Layer 7 of a small transformer language model trained on English Wikipedia (11 layers, counted from 0, width 64).
A neuron's activation on a vector x is SiLU(gate . x) times (in . x), where the dot is the dot product.

Input weights of the MLP neurons that the questions are about. A number n stands for n times 0.0068.
n7 gate: 5 16 15 42 -21 19 -8 6 12 -17 -2 -25 31 -43 -8 25 8 44 -54 11 -16 -49 42 -23 -7 -47 -42 7 12 50 -51 23 -13 -22 18 17 -19 -26 -20 15 -1 -11 -9 -30 9 39 -33 9 -40 -27 -13 -9 57 -1 -36 17 -8 10 -10 -4 5 -30 -11 22
n8 gate: -14 -6 -1 -4 -19 -19 4 36 44 37 48 -6 -36 -31 -25 4 -24 -28 8 13 -10 -10 -7 -7 -4 -6 9 -13 17 -16 -27 -53 -54 -18 20 21 56 12 39 6 25 33 4 -1 -35 5 5 -23 -10 13 -13 -11 -15 38 0 -13 0 -12 -29 -7 -8 -32 12 7
n28 gate: 32 -16 50 16 -18 2 -1 25 -38 -43 24 31 21 -76 4 1 3 50 20 21 4 -13 58 26 39 45 -48 35 53 -11 23 -35 26 17 -14 -15 -5 41 -16 -5 -14 -59 -17 9 5 -15 -28 -20 10 -5 15 -12 -12 0 29 12 30 1 24 -22 -10 -43 -4 11
n32 gate: 4 15 -9 13 -9 35 10 4 -12 4 -30 13 38 0 -20 17 -81 61 -18 -6 -18 -21 -8 -14 15 8 14 8 -20 3 -7 -26 -41 8 -13 35 -17 -19 -19 -1 16 3 -23 42 39 9 -28 28 9 -15 3 -4 -12 48 24 1 0 6 -4 41 55 -26 -7 31
n42 gate: -33 -5 -26 27 1 -5 24 2 -30 8 -50 20 34 -29 8 -26 12 -6 8 -35 -6 10 14 -14 -25 -24 14 -14 -41 21 -43 5 -19 -31 31 -42 44 14 -19 23 -69 -29 -14 8 -5 -15 38 -23 -4 -53 35 17 24 15 16 43 -47 54 -43 -9 24 -31 -22 17
n47 gate: 7 3 30 4 0 -36 -22 -36 26 -16 43 25 24 -15 -8 11 -8 37 -60 -41 12 8 19 25 -10 -11 25 23 13 12 -12 -31 7 13 4 -10 -15 67 17 44 27 25 -25 20 32 0 -21 -24 3 30 -2 -35 6 12 10 11 -1 -4 26 -40 22 11 -1 8
n55 gate: 17 -11 -28 4 22 40 -8 14 -13 2 2 42 4 15 25 41 -6 -21 -35 3 -11 -21 4 -54 -29 33 -6 18 9 4 1 30 -38 4 4 -27 -13 -15 0 -3 -8 -15 -19 11 -34 28 14 -53 26 -15 17 11 5 3 26 -43 -25 1 -14 11 10 5 26 50
n66 gate: 27 -25 -10 5 30 -11 -28 -21 -34 -21 14 33 14 21 -30 12 5 18 15 -9 -15 56 -27 22 12 -12 5 -21 -11 -11 -21 -21 12 -14 -11 38 8 -13 8 6 37 -31 -7 -41 -64 5 0 -6 26 -24 21 -49 -23 5 18 21 -41 25 -37 -23 28 27 14 42
n67 gate: 35 30 17 0 2 21 6 -27 -27 -23 40 -1 48 -33 21 8 1 -24 16 -34 13 0 39 -8 15 31 -18 -14 -5 -16 -45 37 11 -7 1 -14 10 -14 5 0 26 -47 -18 -5 27 5 16 29 -6 7 -5 -15 -27 3 -16 -26 -43 -47 -13 -10 -1 10 8 23
n77 gate: -6 -11 -47 -12 -52 -3 4 21 -29 -6 21 27 -11 -11 -22 12 4 -2 -24 21 -21 -8 -33 -25 -47 -1 67 -40 30 -31 4 -30 -2 -9 11 50 28 -8 -5 33 17 -18 -40 34 10 -31 -52 15 -7 14 27 18 -5 -19 -47 8 -21 -5 22 -24 32 -6 -18 12
n85 gate: 8 25 27 46 10 -15 -54 28 10 -39 -19 -11 -3 -38 -4 27 3 27 -21 14 -11 -4 40 0 54 32 4 19 -15 -8 -14 -8 54 7 -17 -26 5 -5 18 -1 -42 10 -21 -39 21 -38 -27 27 0 15 52 -15 -23 48 -4 6 -17 -32 26 9 11 -23 5 25
n89 gate: 30 -9 -51 -15 -4 -11 13 42 -7 -27 30 -28 -14 -29 -8 -16 17 -4 -4 31 21 6 17 3 23 -7 19 39 27 -16 -12 42 -35 26 -10 22 3 20 -30 -5 -29 7 55 -14 -21 9 9 5 -24 -23 0 -25 -9 30 11 30 -36 40 -11 17 -7 -28 39 38
n95 gate: -21 11 -20 4 32 -22 -4 -20 9 28 36 -17 35 -23 -19 -14 -19 6 -38 1 -6 21 37 11 41 -13 -24 -2 30 -13 6 -18 75 -46 -25 15 0 -7 -11 -5 -44 -3 -9 -2 -57 -1 -11 41 -13 -29 -17 8 23 8 -23 -12 -9 -11 21 -12 -24 -6 2 -36
n103 gate: 31 26 16 -1 17 9 6 16 14 -26 -12 28 8 -60 -22 -9 19 13 -8 -5 -12 15 -4 25 21 -61 10 38 11 -12 23 -22 -10 20 -46 11 18 1 6 28 -39 12 -2 -57 47 -1 -7 27 17 20 30 -3 -15 -18 35 2 -16 -8 -28 -2 5 54 30 35
n108 gate: 62 -45 -8 -4 30 21 -27 16 -5 -14 -13 -2 61 -48 -5 -9 4 -24 -42 -74 5 23 14 -15 -61 -10 5 4 26 3 -36 -9 -34 -45 -37 -19 27 -6 18 -16 -3 14 13 21 37 -2 -13 29 -5 -8 1 -22 2 13 1 5 9 22 -20 -12 4 3 7 0
n117 gate: 0 -18 -18 45 -26 -16 37 51 41 -19 -10 35 1 0 -26 0 21 8 -40 -11 4 -21 17 3 24 -11 -27 39 -27 19 7 -29 11 -5 4 25 -15 -7 12 -37 11 -20 -26 31 -5 24 -42 70 -1 0 -1 -3 8 -21 -15 2 -10 17 -50 34 10 17 22 -20
n127 gate: 9 11 -17 5 -10 -24 -6 14 -54 33 -30 25 -2 16 -2 17 -7 37 -29 -17 5 44 -22 23 -25 -25 36 25 12 39 -30 12 21 1 -25 -31 -12 7 24 -8 6 -1 -14 35 7 2 -19 31 5 -15 -20 -15 20 -3 46 15 -12 52 13 25 -11 -2 -41 -4
n136 gate: 33 14 17 0 -8 16 35 20 -6 12 4 22 7 3 -29 -1 21 2 1 29 -22 -41 8 -41 -25 28 8 8 -3 -35 27 16 43 -5 8 -4 -24 -22 0 6 -58 20 -11 -36 -16 54 12 27 32 -9 -7 -28 -35 36 -39 -9 2 33 -23 -10 12 8 34 5
n138 gate: 7 7 2 25 20 20 4 20 38 -1 -11 -38 6 9 -16 8 32 41 -15 46 -10 -18 -24 -22 7 -11 -4 3 33 0 -23 -9 -38 -24 -20 -17 -1 28 2 -5 -9 2 24 9 -30 -11 -49 10 11 7 24 -40 36 15 -17 23 -8 41 -31 -34 43 -5 14 7
n148 gate: 23 -20 7 -4 5 -26 2 16 29 26 34 55 -10 10 -32 6 -28 25 9 22 0 -7 66 -1 -50 -30 -21 13 1 66 41 -42 -19 -5 23 -44 25 19 16 3 22 -5 5 -7 1 42 -34 -2 22 41 10 6 -19 21 4 30 -5 -16 16 14 -1 -48 -15 -4
n162 gate: 18 -8 -49 2 -1 56 -7 26 1 -17 22 -25 15 -11 17 -23 11 -17 -2 -24 -31 27 -26 -14 13 -31 23 -16 31 52 17 -35 -1 14 20 22 16 -51 85 12 12 1 -3 -41 -37 -17 13 27 12 -26 12 -50 -24 -17 -19 -17 -45 5 -7 -35 -11 -27 -10 29
n172 gate: 4 -22 4 -8 16 9 -4 -9 -54 -8 -1 -3 -32 -6 -12 4 -3 7 4 -32 11 22 60 5 7 -11 -42 -21 10 25 15 -21 10 26 -26 11 5 19 2 50 8 -31 4 -12 19 20 -16 -22 -10 -44 -18 -37 -4 -3 -19 25 14 -1 10 -28 26 40 -11 -10
n180 gate: 18 -14 -20 0 25 16 9 -14 27 -41 -14 -16 -3 -4 -27 -74 -15 -2 -27 4 36 10 50 4 35 -24 18 -2 -11 22 14 1 2 -3 27 -10 3 -30 9 -12 -7 11 7 5 -21 -54 -3 -25 -9 -7 -26 21 -13 -10 8 -13 -20 44 -39 -15 25 9 -27 5
n187 gate: -60 10 -11 21 -9 5 8 25 20 -5 41 52 0 -13 -15 -40 -29 6 -43 24 -16 -32 26 9 22 16 14 -15 -12 37 14 32 11 -32 -17 -8 -6 -24 39 14 8 24 -16 38 -2 30 -22 -12 -5 -5 -22 4 17 -15 -35 -12 32 -28 -1 6 4 -35 20 8
n188 gate: 22 12 -23 -9 -46 20 -9 18 -23 -42 17 10 -1 10 -24 29 -12 -5 -2 -12 -23 35 3 -60 -15 0 12 4 20 19 -36 -38 2 23 -21 24 7 29 13 -9 41 -35 9 6 16 15 -10 -5 4 -6 8 21 -39 4 34 27 22 25 -1 34 -41 0 -33 -2
n191 gate: 35 28 -43 -29 -49 -45 -2 -12 -14 -50 21 -7 5 -46 -7 4 25 6 -31 -1 11 -13 57 -5 5 -48 -21 1 1 -44 -34 -21 40 -22 -72 -4 40 3 -1 72 -5 -28 -44 -26 -11 17 -20 -4 1 -8 21 25 22 7 -20 -13 1 35 -26 28 13 -8 21 36
n7 in: -23 54 -12 6 3 14 3 29 9 -15 -25 -13 30 15 -25 36 18 -7 1 -30 -22 19 7 -17 11 18 10 15 22 10 2 15 19 -22 -34 -22 51 3 -2 -57 40 -38 26 6 27 -18 20 -22 -5 12 -3 -5 -17 54 37 21 -10 -61 54 -13 -18 9 34 -14
n8 in: 25 24 5 -27 20 34 2 33 -2 -7 -27 -20 14 8 -17 15 -41 -36 8 -6 -42 10 -23 3 15 -7 18 -6 -5 -19 -31 42 31 0 -17 21 17 -31 26 5 -11 34 10 43 19 -2 -14 -48 25 -32 -20 26 11 61 -3 -2 -10 8 75 10 3 -31 -12 33
n28 in: -14 -15 -6 -5 8 -13 26 29 -8 1 37 -12 11 44 -2 -16 -38 11 40 -12 2 -10 11 36 45 -25 -20 -8 31 -21 -17 9 -38 54 -21 13 24 -15 16 6 -33 13 -10 28 11 5 -19 -19 -3 -11 -37 -14 4 -35 -17 50 -32 13 46 -23 8 -2 25 3
n32 in: 29 23 30 -24 31 31 9 19 0 28 -4 27 -30 15 34 -13 3 -6 6 3 56 -23 -26 -8 -23 22 -3 2 20 30 2 -24 -32 28 14 33 31 -26 23 12 1 -43 -56 16 11 38 5 18 -16 -10 7 18 4 36 23 -15 -20 -48 42 43 22 -7 23 22
n42 in: 3 6 -25 36 -26 23 2 27 36 -6 4 -20 -18 20 -14 -6 -20 -58 13 94 34 -19 11 -14 17 5 -19 -29 -35 9 -1 48 -19 -38 -18 -6 32 -15 -13 4 -24 1 -18 -46 -19 -25 -12 27 23 -8 -31 -15 30 -2 5 -6 -1 -11 -29 19 46 -25 -51 -14
n47 in: -18 -54 -27 3 -5 -1 4 -8 30 -17 17 20 14 17 -1 -14 29 34 24 -14 -14 0 8 63 2 -5 18 -8 -5 3 23 9 0 -34 -15 -3 -6 4 25 4 45 -15 15 18 -12 -9 -5 22 -16 -50 -39 53 -19 6 -13 52 11 -25 -19 -15 4 24 -22 -24
n55 in: -7 11 -2 -6 -8 53 29 32 21 -55 -5 -32 -36 -21 24 -7 -48 16 -23 -3 -57 23 -29 -18 -6 31 27 3 -6 15 -12 -3 -37 15 3 9 -37 19 34 -21 2 8 7 4 16 -53 2 -3 -4 14 -13 12 -11 11 1 7 -3 -23 -8 -5 -24 41 33 -3
n66 in: -25 -3 -6 19 20 6 -10 15 -8 -12 14 -22 44 -14 59 13 12 60 16 -8 13 10 -13 -23 -2 -19 4 -14 12 35 -65 -2 -13 17 31 -4 -5 -3 19 7 6 16 7 9 -82 10 -13 11 -1 25 12 -25 51 5 6 -4 8 -1 -4 -33 -16 -27 -40 -24
n67 in: 10 -24 -10 -2 14 12 -10 -1 7 13 22 -6 -6 -9 5 -22 37 -3 -6 25 -12 2 27 17 -17 -4 12 29 5 -40 36 36 38 -16 14 6 5 7 -32 -16 9 -27 5 -3 -28 53 14 -21 -4 -11 -23 37 -5 13 -21 2 39 14 1 30 -49 23 -58 51
n77 in: -23 -40 -18 20 26 12 26 -33 2 21 24 -22 19 32 -18 5 -10 -8 -13 19 19 -8 -22 -3 -7 28 20 12 60 5 -22 2 21 33 -17 -5 40 -2 -10 16 -32 25 21 -19 3 1 31 6 51 17 9 42 -12 6 28 -36 27 -9 21 1 39 -21 -22 11
n85 in: 36 1 -19 4 24 -7 0 9 31 -29 21 -20 62 51 -4 -12 16 -21 9 8 -9 -47 -18 -35 -29 -2 -20 27 4 2 33 -9 29 64 -23 1 -42 -22 50 -59 6 3 -14 6 26 -8 35 7 -8 -2 28 -40 -33 -14 5 2 7 11 21 -30 -47 34 9 28
n89 in: -2 -20 4 -32 -4 8 -6 -25 -27 43 -34 -31 19 7 -32 -30 69 -6 -45 -31 5 15 6 -3 17 13 -42 -9 -2 26 15 22 28 0 -50 8 7 32 -33 -4 28 -4 5 4 30 -24 -17 -17 -23 32 19 27 11 6 -41 -3 53 26 -8 -35 -12 37 -25 -23
n95 in: 23 -14 16 -18 12 0 -8 21 26 12 17 23 -7 2 -33 -2 -12 18 -17 7 18 -8 -7 -13 12 0 10 -9 56 -12 9 22 -1 -56 12 13 -63 -20 -40 43 -38 4 -31 37 -31 4 33 33 -28 -17 6 11 -35 15 -6 -8 2 -14 26 3 -12 29 -4 -14
n103 in: 32 12 1 -18 10 24 5 36 8 -34 -39 1 30 33 -7 11 -18 20 -16 36 4 -8 15 -37 47 -26 27 -1 -17 27 38 19 -27 -7 -6 -12 -7 -18 -35 -47 -8 -1 -21 23 32 -20 -16 36 -7 -9 -15 -6 -22 27 20 0 25 -38 7 -10 31 4 13 0
n108 in: -5 -43 29 -3 18 6 73 -4 -6 -26 -49 20 -15 -18 -39 -5 -29 -16 7 -14 23 1 -16 1 -5 -35 -21 15 49 20 19 -1 -29 22 9 -72 -40 -16 1 -1 11 -18 14 27 -62 -16 -2 -30 -19 27 10 -9 27 -28 -10 15 -34 -39 -9 -18 35 -13 15 24
n117 in: -36 -52 20 -10 21 -22 15 5 -26 -19 4 -34 22 -15 -10 34 -5 -6 2 -8 -39 31 24 -2 -15 6 -14 33 21 11 -15 22 -48 3 -1 -7 25 17 -44 -19 25 20 38 14 19 -32 1 11 12 -11 48 -4 -67 -28 18 16 -2 -10 -6 8 4 0 -15 -34
n127 in: -3 40 -30 -11 29 21 -5 13 -39 -9 -10 -9 5 6 10 7 1 24 9 -1 -49 5 11 -2 -22 -20 22 -3 16 -23 -11 18 -12 -18 -41 -33 -39 4 -2 3 -60 3 36 -43 12 -6 -37 33 6 8 50 -3 -4 68 -3 37 9 -10 -37 5 -8 14 -34 4
n136 in: 34 20 5 3 51 9 14 -14 -11 34 -31 -8 -37 -13 7 -14 12 13 -30 12 -47 3 11 -6 45 19 -30 -43 27 32 -21 49 8 -7 -16 26 -1 -15 2 -16 24 33 -8 -15 -15 21 -38 15 7 28 -33 -18 2 -3 -17 7 -40 -7 6 20 -10 -21 30 -3
n138 in: -19 -40 -6 38 -18 3 -32 -29 37 -3 16 11 -17 1 36 -21 -60 -52 2 -39 19 -1 28 -2 -7 -23 -21 -6 -28 27 -30 0 21 21 -1 21 19 -6 21 -25 13 22 26 -9 40 23 14 25 -34 3 27 -12 -35 17 -10 -16 24 -17 34 7 -11 -20 -12 -4
n148 in: -23 23 -16 -61 -30 -21 -13 -31 1 13 23 44 35 23 26 6 43 -24 -17 -2 32 -1 19 21 8 -25 27 32 -23 1 3 -61 -6 -28 30 5 -23 -7 -11 -2 11 37 -7 -14 -12 4 35 19 28 7 2 28 10 11 29 8 -1 19 35 16 -47 -8 9 13
n162 in: 30 11 -8 -24 -46 -8 -84 -35 33 -35 5 -5 24 -3 53 17 -11 -12 12 3 14 -12 13 -30 9 53 8 -48 -24 -8 -19 -13 -26 9 -26 -9 34 -55 -9 36 -21 -16 23 -31 -4 35 -1 -16 21 1 15 -24 -23 20 -14 -12 -39 -49 -1 -17 3 -1 1 22
n172 in: -17 14 9 16 27 24 28 -18 10 -27 7 26 16 -15 -22 -22 -37 41 -7 -8 -36 -7 -23 31 -50 -8 -25 8 18 7 17 18 32 -13 -19 -26 -17 4 13 -22 12 43 -5 17 -23 -7 -13 29 -13 27 -34 -20 -12 34 18 42 -29 -30 14 -24 26 32 -26 -33
n180 in: -15 1 -10 -21 19 4 -20 -3 17 -1 -7 -8 -4 28 -34 -9 9 -38 28 -3 23 -9 5 18 -30 -16 -5 -12 0 27 -29 44 15 10 -28 -15 -6 35 12 -2 -24 -5 -10 4 13 7 18 -4 -39 -24 -8 -16 56 18 11 -8 54 -23 18 -42 -18 -8 16 46
n187 in: -40 20 -9 4 -6 -18 -13 -17 44 2 39 -6 -20 -4 -6 27 -23 29 -35 2 5 26 61 -1 -66 1 -23 -16 3 -37 -17 -20 -6 -27 -11 -29 -4 5 31 15 -7 -8 -11 -3 -27 42 -4 29 29 -7 -9 10 49 -14 -20 -34 28 -17 40 31 36 0 28 25
n188 in: -30 6 -16 -26 13 -21 -31 24 18 20 8 2 -15 -12 45 9 31 -28 9 -27 -10 -36 -27 -37 -25 -20 23 -11 -27 2 -26 -22 5 -15 1 -15 32 -12 -10 1 0 9 -11 6 20 0 74 28 -55 -30 -31 -5 9 -20 -4 7 13 37 17 -4 23 -29 23 16
n191 in: 12 1 -9 15 15 40 -23 21 -19 27 22 -63 -9 11 -27 -14 -5 44 31 -20 -6 -21 -13 12 -33 6 34 1 -27 -5 -4 7 -21 -6 -9 -42 16 -26 -10 -9 0 -19 15 -19 18 17 26 -17 -35 30 17 -28 -13 -7 16 1 13 -60 66 34 -35 -1 30 -37

Each question shows a token from some text and the vector x that enters the MLP there. A number n stands for n times 0.046.

"H": 26 -9 29 7 3 4 -20 44 7 10 -21 -52 -4 12 -3 10 17 -23 -45 -31 18 -46 -5 29 16 -19 -5 -8 11 17 6 15 -5 1 -29 -30 30 -9 -14 -32 0 10 11 17 19 9 -8 8 4 17 5 -4 13 0 -10 -6 30 23 32 13 -12 48 -26 -24
The most active neuron and its activation: n7, at about 1.3

"-": -36 -4 -11 3 5 5 -26 -15 8 4 -22 -20 -9 38 9 30 35 -22 -3 1 10 41 -28 40 -2 -23 -21 -23 -21 -5 18 20 -29 -13 -29 -9 -21 -56 -13 -31 13 -9 9 -5 9 -11 -16 58 16 1 -49 35 -13 23 -17 -36 5 5 -3 -21 -23 12 0 -2
Which neuron lights up most? n127

",": -19 0 0 -11 -12 18 -1 18 34 -50 8 -3 9 60 -18 15 -35 18 6 -3 29 -7 -43 17 4 -1 -7 -15 8 17 -1 -12 23 17 -1 -4 29 -14 -41 -31 26 -3 -12 36 -34 -3 -1 13 7 -27 -38 0 8 21 -28 13 6 0 10 -14 12 -3 -6 16
The most active neuron and its activation: n32, at about 1.5

"===": -18 21 -21 -4 10 49 -15 17 16 -28 -26 -35 -22 26 -13 19 44 -19 19 26 21 17 13 16 -2 -13 18 5 -2 29 4 5 -40 -3 -5 13 0 40 -4 -49 -27 -22 6 8 -8 30 0 9 1 -17 19 -18 39 -28 44 -1 14 24 -18 -13 16 -2 -8 -30
Which neuron lights up most? n42

" a": -15 -16 40 -9 27 11 -14 -41 3 -1 -15 -11 -31 51 -28 18 9 5 16 5 30 26 8 -46 7 -3 10 -6 12 7 -13 13 -11 9 -9 -1 6 -24 -19 -6 23 2 63 1 -13 -36 -42 -10 -13 2 -4 -15 -12 48 -11 22 14 11 17 12 29 -27 -13 9
Which neuron lights up most? n138

" two": -13 5 -28 20 11 24 -11 35 8 -14 12 -13 5 29 -12 30 -5 -25 13 1 -19 16 18 34 13 -31 5 1 -10 -14 -2 -17 -20 9 -4 29 28 11 -20 13 -33 28 25 48 1 -36 -40 36 -14 16 19 -34 14 21 -3 13 19 26 -16 -22 35 24 -3 -32
Which neuron lights up most? n117

"ber": -1 11 -27 4 11 15 10 17 -16 -11 17 -25 -12 1 -23 -10 7 -9 18 25 -13 28 -9 10 0 10 -9 -2 7 -11 0 7 -41 -20 34 20 -51 -1 -2 -17 25 14 19 -30 -22 -18 33 -10 24 15 32 -9 4 17 -26 42 -5 -33 11 -12 -6 50 14 36
Which neuron lights up most? n55

" in": 3 -26 -19 -53 42 6 1 25 15 -16 -2 -11 -13 77 31 11 -10 32 -7 -8 -19 -22 8 25 -9 22 -28 -7 -14 -6 -12 22 -16 -25 -13 15 20 -7 -27 -7 3 6 7 -4 20 -7 3 -24 -15 -1 -16 16 11 34 -5 25 6 48 6 -24 -4 -8 -17 -13
Which two neurons fire most, strongest first? n89, n180

"\n": -54 39 -24 5 27 22 8 -5 1 -18 -16 -18 23 51 4 12 16 13 31 29 -3 13 -7 34 -23 -3 -39 7 -12 -19 6 30 2 52 -3 28 8 -38 27 2 -24 -8 15 -31 -2 25 -19 1 1 1 1 -12 -9 -9 -2 -24 14 -46 -19 -2 -4 8 -11 -6
Which two neurons fire most, strongest first? n162, n188

" h": 33 -2 36 3 -11 26 10 1 11 27 -35 -25 23 37 -2 3 25 -21 -18 -12 -10 -31 -6 -28 24 -26 -12 -11 16 27 -33 19 -4 30 0 -18 20 -2 -31 -44 4 34 27 -2 29 9 -9 -4 -31 16 -21 -39 10 -9 -12 10 -3 2 8 28 24 32 -6 0
Which neuron lights up most? n7

" T": -7 -10 1 -28 18 12 -21 -4 11 36 -11 -38 17 34 -30 -3 -23 -38 -3 -16 17 -11 -11 8 -19 16 14 -4 -22 11 51 -41 -17 44 -14 -10 14 -49 -13 5 33 20 11 15 -7 9 -17 -1 16 2 12 3 -8 -11 5 11 41 12 17 24 -10 22 -36 5
Which neuron lights up most? n148

" S": -4 4 5 -2 29 -12 -34 16 26 20 15 21 -34 -3 6 -7 -6 -31 15 -13 20 -26 -7 -19 -22 -7 13 2 -27 -3 10 2 -12 8 2 -39 -12 6 -1 -11 62 -4 0 40 4 20 -21 0 23 10 -11 -19 3 -4 -14 -42 48 7 15 45 -19 8 -2 -12
Which neuron lights up most? n187

"ers": -4 20 20 -3 27 8 25 -26 16 -18 -22 24 -3 16 28 -13 46 -64 -13 6 -3 -10 7 -28 -30 -33 22 3 -39 -29 -2 58 29 9 0 -4 -23 31 9 33 0 2 31 32 -5 -17 -38 11 -19 20 -6 -27 6 1 -8 15 -5 3 8 -36 -8 32 18 4
Which neuron lights up most? n136

" the": -16 -19 -9 -13 5 -15 -14 -9 -11 6 9 -17 -7 74 -7 3 -19 24 -42 -3 5 1 7 -7 24 -37 -19 2 0 17 4 10 19 -42 -5 32 16 -20 -48 -9 35 3 20 6 -2 -29 -30 3 15 39 24 -24 -9 2 -22 1 28 3 0 14 5 -7 8 -3
The most active neuron and its activation: n117, at about 1.6

" Bel": 23 -30 -52 9 25 7 5 24 -15 20 22 3 -10 45 7 -22 -3 27 7 47 8 -10 -16 1 9 -8 1 5 -10 -1 5 -7 -38 33 13 -12 2 9 -5 -13 -10 32 24 17 -20 -13 -1 5 15 8 26 -10 9 31 12 -5 15 15 26 16 -19 45 -2 -29
The most active neuron and its activation: n127, at about 1

" not": 29 5 47 -16 43 14 -9 -51 27 -39 -1 4 -27 37 4 -8 15 3 5 -4 1 -46 15 -29 3 50 -3 20 41 -5 16 4 19 17 14 3 -31 -21 4 11 -40 17 -19 18 -6 -33 -10 -5 12 30 4 -18 -3 1 -2 4 13 3 -9 -29 12 -15 11 0
Which two neurons fire most, strongest first? n85, n136

"al": 41 -17 -17 16 -8 27 13 21 -5 7 19 32 25 -4 21 -22 -30 9 17 29 17 21 -13 39 -8 -41 -13 8 18 -9 17 30 1 -5 16 16 -17 -37 23 4 52 24 23 -4 -4 -18 -27 3 0 22 29 -13 22 -2 31 -30 4 5 -7 31 17 33 -20 9
Which neuron lights up most? n66

" f": 34 11 -12 20 12 25 13 -19 10 30 -19 16 33 22 -12 -6 11 -48 -8 -31 15 -10 -8 10 16 4 -7 -1 3 32 20 35 16 -6 50 -7 25 -31 0 -39 39 15 -28 -33 39 -26 0 -14 -6 10 12 -25 -24 0 13 3 18 -19 25 10 19 15 -16 -28
Which neuron lights up most? n187

"ig": -7 11 6 32 2 31 18 17 -1 56 56 -5 20 -8 4 -3 -22 47 7 -21 15 29 15 25 36 -63 -26 -5 -25 -7 22 24 -8 9 -11 -9 -7 -2 -11 40 -10 3 -19 -31 -47 1 8 33 0 -6 4 10 22 -4 29 23 8 -2 -15 18 2 -2 0 -12
Which neuron lights up most? n95

"du": 13 -14 -6 -1 -12 11 27 -4 -4 21 26 -3 8 12 -48 -23 -11 -18 -16 -4 -7 21 7 -16 -6 -15 4 -24 0 -8 1 44 -6 15 7 17 -24 9 1 -35 12 13 4 -2 -11 31 21 -50 -7 -21 2 7 -11 1 -57 35 2 35 -30 8 27 47 27 -24
Which neuron lights up most? n89

"uck": 11 -2 29 -52 -24 -17 26 16 -20 31 12 17 -9 -3 -12 -33 -20 1 18 -10 23 15 -19 41 28 -7 16 2 -17 -5 25 -3 14 1 5 5 4 -11 14 8 25 38 24 28 -4 -18 -37 -14 19 31 -16 21 1 5 38 10 -19 5 -46 -17 -66 14 -15 1
Which two neurons fire most, strongest first? n148, n8

" Lou": -1 1 -49 -4 -3 26 -16 -26 12 -6 -1 1 14 -30 -8 -9 -25 16 58 20 -4 14 -28 2 -1 31 -12 0 -9 -30 -1 31 -32 17 24 -16 -20 25 -28 37 -3 8 -13 37 -18 4 -4 15 61 -3 39 4 7 -19 -23 -24 29 2 2 10 3 30 -14 -8
Which neuron lights up most? n77

"ian": -6 -36 -11 -10 -9 20 -17 15 -6 17 -25 -15 5 -18 -31 -9 -24 -21 -15 14 8 18 -11 31 37 22 -10 7 -3 -29 33 -1 12 14 18 9 -50 -4 -51 -2 1 -13 -1 14 -6 1 17 -8 2 -10 19 24 -29 -2 -5 22 -19 16 -29 31 30 38 21 -40
Which neuron lights up most? n117

"ard": 37 -11 -12 -20 18 11 0 -5 -16 28 26 0 9 -6 -7 -12 1 5 11 13 12 -30 -17 -20 -5 -4 12 -12 -11 -39 29 12 7 28 3 -8 4 -23 26 -7 13 26 20 -26 1 -1 -3 -20 26 -6 -47 13 41 3 20 29 3 40 5 -52 -8 46 -1 -8
Which neuron lights up most? n117

"per": -19 3 12 -36 -6 16 20 -6 -11 -5 -6 14 -9 -27 2 -22 -44 4 16 27 7 -10 7 1 -10 -38 19 39 -4 -14 -27 41 0 -50 -30 -9 -26 25 -24 -12 21 -12 -5 14 3 4 6 -11 -25 -11 3 39 4 -25 -32 23 2 29 7 24 -23 39 35 -14
Which neuron lights up most? n191

"9": 3 -20 27 35 0 35 6 50 -7 -4 35 -2 -19 -4 -7 27 14 -14 19 1 -4 -25 -18 20 21 -35 6 -31 29 6 9 -16 -28 31 -10 49 -20 5 26 14 -2 -5 36 39 -11 -62 -6 -13 0 -4 -4 -3 -2 -13 26 13 15 -4 10 -19 -7 4 18 -26
Which neuron lights up most? n28

" M": -6 6 19 -22 20 6 -38 10 12 31 -16 -21 2 28 -21 -7 -26 -29 20 6 12 -33 -18 54 11 -12 20 13 3 -10 18 -23 16 -10 3 -12 12 -7 -12 -19 58 -10 -42 16 6 26 -10 20 18 7 3 13 -7 -1 28 -22 50 -15 -1 20 -11 -14 3 -2
Which neuron lights up most? n32

"g": 35 21 0 8 10 -13 27 2 20 6 28 10 -1 -2 -40 -2 29 -29 21 7 16 43 15 -2 -14 -15 -31 -15 -30 -3 5 10 -18 11 35 -26 -1 -6 -28 -27 27 43 -36 -20 5 6 30 -10 -38 49 30 20 13 12 -2 25 -4 7 0 -12 22 17 42 1
The most active neuron and its activation: n148, at about 2.3

" E": -2 5 -38 -6 13 24 -27 -3 7 -2 29 7 -22 27 -9 -3 6 7 30 -25 0 -3 -6 -18 19 1 -8 5 1 -1 7 6 -44 8 10 -40 2 -5 -6 7 37 -18 49 6 2 3 7 -19 37 8 14 -16 -2 46 -20 -7 44 -4 29 32 -34 23 5 -34
The most active neuron and its activation: n148, at about 1

"ough": 5 5 -29 -2 23 13 25 5 4 -11 -17 -16 -9 34 10 -15 -27 -7 -23 1 1 17 -20 -25 46 -17 -25 -26 -31 -26 -1 31 -10 -22 6 11 -67 6 -19 -2 13 -16 -4 4 -14 -20 -15 -22 14 2 20 4 3 -21 -16 19 -14 8 -4 -16 -35 49 -6 15
Which neuron lights up most? n55

" w": 23 -1 23 5 -10 5 6 -52 17 22 25 -8 20 8 12 -9 18 -52 11 28 7 12 -48 -12 16 23 -2 -12 -9 30 -19 -24 36 -16 6 -3 8 -3 -17 -24 8 19 -4 38 18 2 13 -10 10 1 -21 -24 7 31 13 25 42 -2 5 11 7 -9 -1 -75
The most active neuron and its activation: n28, at about 0.42

"in": 24 -9 -5 -47 14 15 25 -14 4 -6 7 31 -14 5 -28 12 30 -33 15 42 -2 23 1 -12 -37 -3 9 -30 -14 -14 22 50 7 -6 0 -6 13 6 3 53 11 -14 19 -20 4 -27 -2 -42 -14 28 -1 4 0 31 22 32 0 -12 -25 -59 -14 6 11 7
Which two neurons fire most, strongest first? n89, n180

"ent": 8 28 -3 -46 -7 0 -11 15 -4 34 8 36 19 -8 -8 -13 -12 -2 -30 17 13 -1 -31 19 -22 -5 -12 -8 -39 -27 -17 25 -27 37 -42 31 10 -24 32 28 25 20 5 11 0 -10 -41 -18 25 19 6 14 -14 6 45 -4 11 -20 -10 -37 2 10 -35 3
The most active neuron and its activation: n8, at about 3

"te": -6 11 9 0 17 -5 9 -7 -32 -5 9 16 -11 37 -13 -3 -3 -42 -41 -1 -49 36 0 10 -30 -7 -7 32 23 -30 7 -15 -5 -22 29 10 -25 -22 -19 17 -12 25 20 10 32 -2 26 -10 -51 29 -4 35 -36 15 -25 -14 -19 -7 3 -30 26 9 -13 -8
The most active neuron and its activation: n77, at about 1.5